Layer 10 of a small transformer language model trained on English Wikipedia (15 layers, counted from 0, width 128). Numbers have three digits each and are written without spaces.
A neuron's activation on a vector x is GELU(weights . x), where the dot is the dot product.

Input weights of the MLP neurons that the questions are about. A number n stands for (n - 500) times 0.0015.
n20: 393536384627575504363533415693611380482642511551416397640629455424500489508416371587474345496518533426669707655308518542347627145641485445581445468551514490573415500427432493442427529773360332477331467641619583429518507482466479659372641367585619456382672578465296359804485460687637754480339528689732195655180645396588508467614464358407467375613496392352605576434622557442496263655417
n30: 438562447357406474539602452522353554516359509520602650398716526668487565702285569559526430540554432439500663506405317615654563721473438665583532412277563458658487497470542230531533394494412362374419647415433548390447484698362426431377422513491423509432596410509566500693398319262420812506550385586312431662415559687560539579605403513455497605471374513455555600566484549594497484474541
n54: 575420624449621459508243742549541540572104650712488441496682517648525392555508458298701371235341347618472541516472300352359672403402382631602336407516358353634562338492320436584445560455399632428375348480395626314347358496640492546463480206677628792409766587759637311440664644551619655553473580622656484540371445487395349719500408248265395536429260661447533704250462559466488400566640
n70: 557549592433616615746617433476598515580740550633471732434511428722484523565287576388649247378317681643306653449413433558434603238305424445285238277600416552613465361577648485584386757461540591463548557392633533346442469373452545665365469539504720488496355536789429661435802416392551428676594709689435542473685423615497532589207343682469376413353387555402322531535593464500641273308481
n71: 529455500532396634520398487421398617516418370364612430602506278422609410740572581531245390534392360497316500325598291451581578452519551365596691397620340475596467500551588416474479545619476384699386629793521494513235529336589456537711597441497324552752476437503479639431573629525536436494301543540549639461500500362554544376564448373483223385423513420527503552513368589555641534642648
n78: 621600336247291528251444635514351610654273385520496723170567443538687432456145595385570137621310345390398537579321335463404345346349486500639519491473674623618551845390462464364379441607662753582708227385590517707468403473351809374524228523380547822500428524469597598476603646647281162615478500496810454577623572656512762592419473542645564397671308702645783691202567356581617187537450
n90: 570363727676515474388406602486623607451348564397473386457531511563451687444364415478460514443640533592392619489469434694529500522479693518608601497230537446564333507634552584680429528460681631489371412528377318588560454314388521517595282413643518468423522642791650326665591511265804545593500263513553663458283578511161482521648532365376264479419289387536493662528478485646433511529518
n102: 409398559439224272639740602436541359708554548607433554425413439396450321512455573288489668477489311464720162290522626728330698678306566410582526543677360390507587652256385321526605515545565583508489515575651626606309392539469312535439723609503477359616422511507439353305680588514665406497521500427662596562415562626337477448512585383417511377458428424568667841633531481490617320395555
n115: 667279475692586437515416669463518612536500627648479535548543373390261457656609485572390347638500611554540529548281412465525346364658575675449687684489397348534544279530639436421797345573489419401623547469540517500507442668576454603623289705500408703645606659426633419328658482486408436473215408548389576296680440389513451544455522400319322603395423352364600382601417943510571515401464
n120: 562406563400344492637315545362439448433384333419618423750656447396479307475448546500253849331335630433672573625566411528456484583512326472697496305393334591443447201567686327634475492242661431277500607373578669488429739431421562598324602702544480552426429533624390565609358623766314629533425720631544773413464666804445438296550381484346652531591512753338492563261375350511739582528409
n144: 727372469363301572734492584261556504276580465622594683516439386516451527794595471565424246467571328514370440603657584664539613656294578405810508568598478470165564524369488237620508422790398408512496278515332548697453567432533408560286527440332416398623496424500712440475508613546524469394456639485508426321539500371388545232349641576512480746532382629556593749335369442339767249608586
n157: 779687552480406349691550361507589423261411468602654347582524638570375538382355507368321534474443697391514707393555681312525618489306277582614440564504580510507496521511507497552422510685551622493446559480467649392570482568452418300619587575575439581572423471653400454281621420130735376533213516662601378469517320429324547648405510443275627452667391367514554500496463526497410391489566
n165: 441602535630566435211565327641540507227414521664442400557410346507809297537432404537511524489418757412468590511521469516550289463497603711504586418596520469426464386578493297486661666647511203564511212425418707427482500342533604540405318575540424475524426300514480572459514278641500566467433680567422359612419537662614467700574468671467450476467517304489638110592567589708524573525440
n198: 511652617273375376431418679411203364547653647398605344478421394580412569751548576351448256368400328451530563288529354774540507542521534663548567518504670468347571375634340319612523540519603545365651453546551638320376368461630368472715482381497377500636450523511695355508738478553593302664534281652471376485686772504573356588569624717422504392420546387381436638573492546596489523761544
n203: 560628693500306636589497330407469428580411316632539444610507472735636480626777298489375477147445674376613407431633596579425595411398546521531272549432632500581559483564454372419518656514701667514633335622348400573551452427407483594549534348541476479403668549632519410522521446434462477494193383564605368416534688471494556298670500563427483417697477591382304490483575397567503447659233
n235: 573550461302557669402595584273671535546443394470590492492473480467599469430508394549188246446722476493326317508596595591488391401370349433568460440551314485720572728286573597857214375715618392363512535337332511432527248432673573496609356397672484575562533605614568432628680289504524650434618187582285457655676676383480378547782695351480256381532584552452617500790590319624527536560504
n243: 582596464577693541399527541527544654418607590425580468608627590542507556750594448656646490323460684527389398405637332554543324339445351433554618497507468417269296447476576572675560653568555391525428579555602484521400564523675018348411342483394691627314441394429518442535612523413456546481415482513457447378394636642486683249681507346548473484569481630334596487543573524354461500456563
n244: 728650592643588447272362579526537548427622419222377504448438626434376555512630677361421568394705300323474534279662453635552606481482296459519466642655598595507481463531458438558387452283523602406435496464720500394386544607477446773645427616407364589678457564504680204305669548768646522703576394486383312387552531645542519400508393557440296471660687386372341665500488643738325473579573
n247: 554450663500587444382614385444530606561450515085796270437475319504443410688478447747493496600515470400273633559564521468679536599546454758555836479391462392351537723553387547691415438411277470731504439588514493410348595528615603289613266644334612635500492422535493393396730717511570582514250431476438565504380584427573712405379489519418434589421723493463418413533489466432565500737529
n259: 456521535436727479518609507535535517569392507436567490740456583456324672533595485402607463341366774481528479436452686556479483288530591683447412483427414573689447605639475603507724514539330375570611490412455576572240643527595394573356683352578365833613482443486442489515560569432723452627382268770497479265570453452533529454424264464717577486377303461340468393245496694422500428656600
n293: 574594703431341622439479597545410538658338466646500593327550500639543419651284365532448592237531427391363417441666493451541578764358461386597517451473600568471556688350659450429342392472302653748310412563503587297503490540396517513402588548652354534366396399563425476604455554401569577624676534677381571564442379619586440226500497727472445370285387510573605588616635571421540658756453
n303: 248707519508444217537630591453405636642708613609377591559340387622386592803598532593571466603524579469441611248360319587543407508508541618697654489492493355419516586687661454115332372488508198537404616406250643512504391462529496773524431532754468438553565380371446374406741407590389378359504470500670554485519403599389496641561639818278356420182318580627560388430524561402508512630550
n323: 791620425618556695392547369533329590447424382442380726399451419530646677640453496407504459470518456395640634536476542762328408451486302605565525438454442538595296604567366422284602713380262493489588482424427490390724511302736573405393327554330354349482391504625447485530765368458413486613628377443432692348707672504407715590455500537715633409496507540409585436575463463687253541547472
n365: 360415433471368515355591489710569477396314429472565405409669244653370322544643504664469402556572638497523309435562533490541571760544371451337675572451443396429412425598562459574670526523461719560388612678346454554593319311181496603318318778427485575401370392485393775480343560642592397493401512489306743489627684480562543406574451704707504445368387323408319772496763618511733504302515
n372: 604408319516238604597735349440667508604668551495641656607790596602380550482547676606440610639436686388738706466298578440504441186410491449735496447420255524352569364509513325416518471813579681464265408721744664487525695316478248568500333436500604564347248465525283539214436366537414434528647467672294647475812566504548408547663205236284449529443607448582504521263403628453658478204475
n407: 521442533655598507188485374415348675572408478445500574559418504477611475454690318747378651539437787339247556537582652601700616492405500474718555598609507688458478423443338464486512543374542478542523453440331558541413449391546514500778453308727552654486431317422513740465426551355689414520503399438142612330729534457402515636667322377467511315602596534433470688431394553378313692641442
n411: 611563236734724496355597681468424557364366514508351414550563317500385482571589622644536322703457601560529518633424469503745422348293308622669371309273416229527489543585511388511489415468581485429387472668599617580532440600407497375569444507282536425681634598486474464560525482644309556470467516363595574437574422583525526721389390431507596608797403362634391366525581433821409317450493
n445: 753416394511283606535723444436325570464336703184619282697590462519353326376367615270440397617337763601370433269432482608588577512493527597660265514493507581559339463623622536303748617377416500321462321681326486530387389268596166427580456548483466522569585432461605474593825339493481583514528488493661482515401538512548649578462537406447673514641425647358489489614558442545522614578540
n449: 500682361442504527272496442466473734422504542796403515607400488646516258492447308669389344356393515587519538481345419550451335547687559668492382482428504540529346787468390500373476646339492477233341496526465578481624371434658371486403567385528550379234547365610389496552569552599742348679500688649504703638297638292396610705457485658515489278570445129554496567753665397767377543496455
n495: 548551600406557582344588493528444434479669437220255588504602600540347654566263493471426533581493699478157454623354446568510410315456699391676451453656563623497507549475306593517595548479496351614511373604726769557545458661671463513403486676552440587228635468513580719218634245413574445503487427487638535479576645695416478524511386372539653449600399475648646534444431358487490374451476
n498: 813521645709595580704511583424583528434452408241507510622563507686314496564546493537641459575640446418375540486445545766358398519521618668407356462429480503460262464299540384563246401619577471459460444610480530416458393617645715530577363601464218685521552616662516525661572246349554538583500429406556507349489737398525702422744511442258319326588614253392442627450463414566448405500500
n506: 532475611584672615443577937603635594432412392376510616540546608511579307340529504436518416359471518382504478445461465625291486496525699405489434406471428514394643442704395429611169374449395470287292518528379176559417486437628465572641511398564426399472731737616589529519544299318771557480317360585643457525543557592637582583312575437309522433459384493471708690583312632544642407632386

Each question shows a token from some text and the vector x that enters the MLP there. A number n stands for (n - 500) times 0.0095.

" ": 563409370363392594577537599521673479580709418486505330530347510457529754462410481490501451510516598713592416402631421226394547490667568420380439580376659570394629512441531448537460444348473355620582462541404357521575417581514549480484540384508533443499567535532465475497459572229471419535456522460636429541454443528632360586480424525524541543500538603559496598588529510463500491608521
The three highest activations, in order: n506, n203, n157

"ice": 696322453438517588501459462485585463576676420548450348448311454508562575491428446501466577570561468759447405428617385218428599438684549603537439606462539475457498462477581613511533515392487459521590589563372402507569462515525639524490620511391509392561469415651296447546471577319374451259561560465565613517413536524660442582594333469542485547571663478471457381513597526405565577457506
The neuron with the highest activation: n71

"ock": 638387331415526466450295569476627505441551415551494428474400406475599456524389427620445583459544554833536440450549355375235574549642582497502522578488653540543511514418398574608466431412469481518562427624345458523596579654521623497554649462420378436555618334477315521529468674315438405370629584448642451526502566532671381500578386540523559547492568456464406406547611570456538522382559
The neuron with the highest activation: n449

" d": 600416290441505556573424542462640625689603573511432438480478469373488622533428586460514600583406499717510454457514504324265529323694594543531587549475623497402611517467478577574483565408432300534640505439263430409544534647476672483586504442323478484546669499493429493506406365313544461401602499452596438369458501569649388516495392564492552512550559534415416469514660595434539439511478
The neuron with the highest activation: n115

" (": 623355377414485591547411655504595508575691412486429434491408457469509588551433522548506524525531528709562451434642332228282440420669576452494455633378685554528600541442561454559474409467450442476442441527407505511595493598501623405382428500422458476591552442642479576409416458159463472564550526443665499554416414539589468562518403495540534585509562591516449463516627511546564558486511
The neuron with the highest activation: n78

" The": 633456418465495531473531546496567374513623478512465505484497446513470581545463542563565625529428549707525508431545387360268551452545508432511511653374616467478580513491519495549456423408494400546560421569562401475457473598516586415535637490430404450482523453615396450455512514038542500432615556387640539530432470564558422508592408518565529567498647490522413413513598529595526520523484
The three highest activations, in order: n157, n495, n498

" ear": 524405309403415502500484524427527481612742374502479399426433381483539511723483596589658655454581429793474502360690426404282574431597527543436525540408664533470593556436373498550421370282463511568510351555307416472542547570534476488502379539394477426529527394636459521605408527367560345430578502411597626510476538567642474500610354475599495595533555556498489378440585632578453490501645
The neuron with the highest activation: n247

"r": 436460322494604495546499461530604494514551417522477462458440502472551521586408391484543550557552446812527548356542434241278523423692572596420490731477614664487515578562507530530605479477466485461585607513301291593538533672464678458592499435378514451511412501511382529497477514414453379205571548426534633496534476478648398546487379535607582478540583542326277390312624603478546603452548
The neuron with the highest activation: n365

" kill": 655379361391509483438288529398673472626590537556489357486443357480528651502407499535535628514510554688560416359588413384285576461734587507547471560443694542460709565335431480469508445414466469586606393529316530481535543501432465440651506373389478453516479503557444508498376543305638400410615566380583491542482482553523496534563317528573591585602534546542445395530601506553462519463562
The three highest activations, in order: n78, n449, n203

" ph": 552415451481511594608549504416597468598637495452518428563454466468517655513502488494623607524504557734475465468498495332396483335717613501499633586445619608444617513464450485530398450226425421571571444469301502385541549647504588295504488416409361488535497491627462522510312518285471491377624422546572488385497445558630493498581406587604456529629625510405448423336620699377475505526582
The two highest activations, in order: n259, n247

"\"": 732447466402494589496485533433571494639564387559441409478431439571505568640388460534501591549461506568501487366715322382334574453676573441444435620272623534445503445502472504509489465443562393483513419518233373531496461574478579400548517547353443536526534497733502481518416488234444452415500474379645583570505474493510467495525380569596636535597648561476479479528625566576527520519524
The most active neuron and its activation: n203, at about 3

"ia": 649341400493581593521450519450612479549651445540590427492462462463538596508432503501523558565491523804525472404671388251297648450429560524404442590420606542370559475559621559588581406377463529528557510476318359503552367523483562402393553534420451514515348429619272501546405471281437527345552479431537566548541501523681483613538326547662446581581639456473402415509596506443542657509622
The most active neuron and its activation: n365, at about 2

" same": 683435369473546543500595471463624389608627456530452462475417457442589630539431471489582550445501444664532552364518341530327527419568452449471558529456628449382664527416413405481402396419490388612568540592469345498688424543493643473519452543338562382548466544504305520480462531199530497501587543402563521545400530587449389499641460510614514599540643520483439459472683668448491537501547
The most active neuron and its activation: n323, at about 1.5

" div": 521528461458441542624498516427604468527734444430402401473310402397441545573484540470513717437588530717542430342528411462291553438660492502403578538340625661433566560366460427640471496439430537525610437531431585400670406723518628370568543423446454478544489588553396481459374631352545447348619555376714516497473431546565411576528292455610494639572536553668364493451549584453437454408480
The neuron with the highest activation: n102

" to": 735396435410459572527470520414623452596658444509416430514478355479519684534374514464556556466464503748458470414638502473408489415779555519499443491374559481421486541472520443525436413364492454507605459576366360445607626605484554406487555490352457471397547466607428591470535593227598475507616521452574466521436507578426492578514371460690574645490629556509368447566522477492421567519510
The two highest activations, in order: n323, n90

" associ": 578535315425424557633513444438650520583746572507299436454350349447543587536391592521570700605337446690491449399573354292369558441652501517512550634394584568476479589392432561536487470403497425540587463408366498453543520647457570464531595423339545425498501533687353509548351571360499429419601525471619427555429469495581378602515312501463516594614608572482482449526703647472431558457508
The three highest activations, in order: n449, n20, n70

"ling": 751413413458564485447503549430558592575512520490512400509424485507571584485398448480574596555451614641458523381613433372417599410677566496498521524457641583366569465388438523493450465416485356535591397468349418500532451554485656403516550372451354488568434395642225535493360582274566519406561523396586526589623507605499463530591448464504430587656622480523413499476749566444467549516444
The most active neuron and its activation: n407, at about 3

"U": 636390334497531546560521529422548480449726417578512490624422439527604605537487436501559557544452548735558442494526396364356447411697522441459556505500545617417537491494467543507541352333465434517520357538389383497536483510445685445571600452424364255633431453500396562480341536449471610474568584230607468556480515531715390757469328534473496515546765450455480328441506545645402629532569
The three highest activations, in order: n165, n411, n323

"ov": 454591331375445516657373612347671561597575464638556402481467470466609560402510590459507593361424448548548527330476426311379540534579674493383554490523641571361497528372496507445453464494455367500666527539446429550555526647429530394530507371357557441550594451484410513478370642349523446294769477365603419566486522571519563554518327506683494614560511488569328473579502723450523456476625
The three highest activations, in order: n102, n78, n144

" st": 596405354392483489618445391419616499595612492497483375459505476597530556478464555455603657511408603652570382461720450315346535404669447563501494566371601617475603550471521407498486436435473428588602490540318486426641551674567518399538590538387467389495685409590503498459347465333562543302653566377535512437494487455662403516618414409491536560513564566504284446635596552378503557386492
The neuron with the highest activation: n203

" min": 586470292427587517517516537373625541626624425527439449513398415429439579517440429416598583534402487719515539315626359394248473375674470549424576598475586600442631586433475580522445509474414543435567356531398398499569506641609533276634513385464359442529568501619375474470366553365593452442612471564713535559359399552698379436611484541613568537452546597495357576475561605408440477539530
The two highest activations, in order: n259, n54

" are": 729469409517476494496398516392439550495674556508515394474492347526501571622473562604494586532583574685509487435616403397304471491600458388533402671354600464472539491478544432578557421307378503524554459546333490456561546575494607421524647526435359420412496489625395503511486533231579456500760441366687578493376497522456465581481395518508552612569635524535432478486523559439521496499569
The three highest activations, in order: n323, n90, n498

" how": 715326456417601466485548550499537475655661498581507346530430400547486610583426524477618564502524663691535480433605349427350383454635486485546540511427592640442594531545515488479429450414481323541596554551372393452526470533462672541531441519397500449483540483629323498483552492220483449571693494354525487553382477541397400576591322581465501523535596502496374402489653489513480491410544
The most active neuron and its activation: n70, at about 2.6

" C": 526342358427525609467462604519540525615632420499401426467403399469557582506427453521579588530519562752549399390778410387299602421523476534583604616306590555398565462458545522610599523402502429580512423444337452378511370531493537376568703520347423458438430448589488476533399527338467551386569544366593518519423455525817338624469399552637469598435593500483507423530729636516556474511491
The three highest activations, in order: n293, n365, n165

"cl": 493457350406560489503495451514630498543691403462346321468450565475507623451482556478479539596464391557550377439501560445343576449654619613359572524545572583379623615467515438648601476558445433496566459403291281410559487532448664300579500379432476464529602565582482410484407583389422493332745570600636470503571651600463469509612426517561512564491740556565321409381634505338401584505463
The neuron with the highest activation: n235

" fight": 621501367402536363445389467494569475583645485566421381593410395478552557540413559441527591629448509607500436464536403336375611474659550470587481506416655479409540562296482468468482445289472434528617338572344471516608487519460550405613586398517467379616452519629427492525369605294571488392719494341573549385491403514563498517559257618550559597575616560552424491526625685517512620539565
The neuron with the highest activation: n407

" game": 698456412448550518472567517436652427543628557536586464654357468394543502610441480470486568499468461705577459346581404397395606394602553476527520541413598516414562504282542438485565343417466407630526402467329389627570476684444522455525542422460516412552585486575385515457423534253445476407746527360696602453433444587547429445552405532519651542412655565478450420526537550440485592560503
The neuron with the highest activation: n144

"ley": 640345373445526550433390496491594547562642499512484492489405435552575493511467380491483546519583557768389497339721422244312586387681530583483478631420584569417556521477406612558462350466470475541547546537286371528484499610538628404573597500372433463573342441625235514455453523331462469275539500438619481526537500586652441587590436560458645602561618512429485360492631526519516569506556
The neuron with the highest activation: n247

" acc": 501395390487635576657475451457604482643821537458546408437291449359531628534444480514447554432462517785477466338617421393301426475567481545511583553410573495376735525422499446581460565322495524409657457518366430453573483635451553434467523516415444437469660419553457580488378603383492540271666581524710428416471384573520452587554373485520507531552630590608425517419562626457554532412427
The two highest activations, in order: n70, n144

"iv": 426556402391420509695456509435522627610576560477388379536386353504541502511436627446562553628512516782545443306578482299296639446498454487489568600382631614354588542472400589469477477542439474629602410442433468470503358564581569419493594342356454452485610497533387512482382565350531429324658524396593474628520428556485411697572451485578493661643546518581340461572527682464406512569466
The most active neuron and its activation: n303, at about 0.59

" near": 744429424319584548555458537459595450589634401587391390404459407439527478584323553457548666529456563810575455459559436419235414378629497491501511595338596621359573514401471553512441505459546404453525418526440351472457588565503631525514503371404511456523533568659404501489514589298625537445581459446722504566531425523527393527591397487412539538547527511521472473497544418431560585431627
The most active neuron and its activation: n54, at about 1.8

" one": 685381323491516478492596542500575398490645344504437499498373452458516662497359490487527638440511489640530543414643353564292500346573452503560435575469584487347622464404571528502502394470495441618608335604333424505602500690498534446581579565367497443500467420619452560441490491216539448452609565361580569533423463545623412611627373577511538533522600488523544429424626570538488548398555
The most active neuron and its activation: n495, at about 1.7

" wh": 608508439415444502484521541411720484499673518523385351521425410533516634550531434470492542571476544828380379382485485383271488405692446589514580600517612633472603497475451433508434467367504377540675437512430528468597577438496719297540573369366331467548539398549452552487492530369612414402594489402626460417414373612573471574553272567590600571535646543620411549552478531397419547404537
The neuron with the highest activation: n495

" A": 537335434490574586488511585393558442500661421528417450453398459387474683526368496514588551487480524764580486433744408384352464291600558557473485652361632531528530478439610569575515459383483425561554462568430451427610457561433646442482687529392489380505389452648462514496438436256502508404545591441621514536415509460788382597577301545603504590546647581429449453539556494488464453369569
The most active neuron and its activation: n70, at about 1.5

" show": 626474418488554451550489505463677448536679536570516556602414448557556567502413498445485619542438500813501488449581461281338644429591516412528539579334620592401552460239469525486492411479465490582494404558318356484565548654513532485522573466404453349604587503532422533511463442206404466549591519485668586402455447570546476412528381553553595614458607553474465351568594493363569508492529
The neuron with the highest activation: n144

" P": 492333336481517550453480586521559460617560445532514443468483471452499622507395489481487622488507499684508457459740356343374522332530648495468576632335581677458529492453503452641455483352452301461477433461302511421575448542477570363523666543387436496408535522519474347532396565294485522385597530463589553583383482545849487584491417560664553617464634585456449512496654654458568619479482
The two highest activations, in order: n293, n30

"J": 606467457432587592560480637423542454584729468461401422524336384536552662477408451496490495553463571671544433482700499238398440429624560601532551530398579502462599515487395445497473305342434473520494483499381410471570464725483667357610743460348466441519483534591521516469327441291538450409513435416627421603409527653739532523498356464591566572431699540505435514527559525446459545434550
The three highest activations, in order: n506, n247, n495

" \"": 608406451461491530463452628465548568578634466523441445528405449424558547581452590476498683493450563739511472339581405261324452395703613412501448610421619556539602500436576488526466469438511272526584420609411470489416528599448653434466525462334518462546591447588383613437421504190547487620614552456594466536435549500556431489564317536537545599486621663474411418453634514534434541483448
The neuron with the highest activation: n495

" three": 753523328429482507426536554547665424546711461486468505526426418460532611524481528487490505467541547710486567411569385483254502463644405506476537582461651569341547463372514480476495444469509357519600353576492465479584400582499510494480555442380402424514469441549384521444458481207587561422636542360627553509416477530585353515600336483520565595561629479486473445490648549436498562529670
The three highest activations, in order: n495, n498, n243

"akes": 645318500503564522551488588409516530641692532498438419471466519524553580486413539494527551547486464729585509430613374441331568358659549462577484584508561639491604463441387482492525286297425448506584436634327475482450572509429568356602598375384320406508553460640426583583493582311561465555677580347531562467411423606510385557595330442429560551595684529545388517518620422458347631475407
The neuron with the highest activation: n407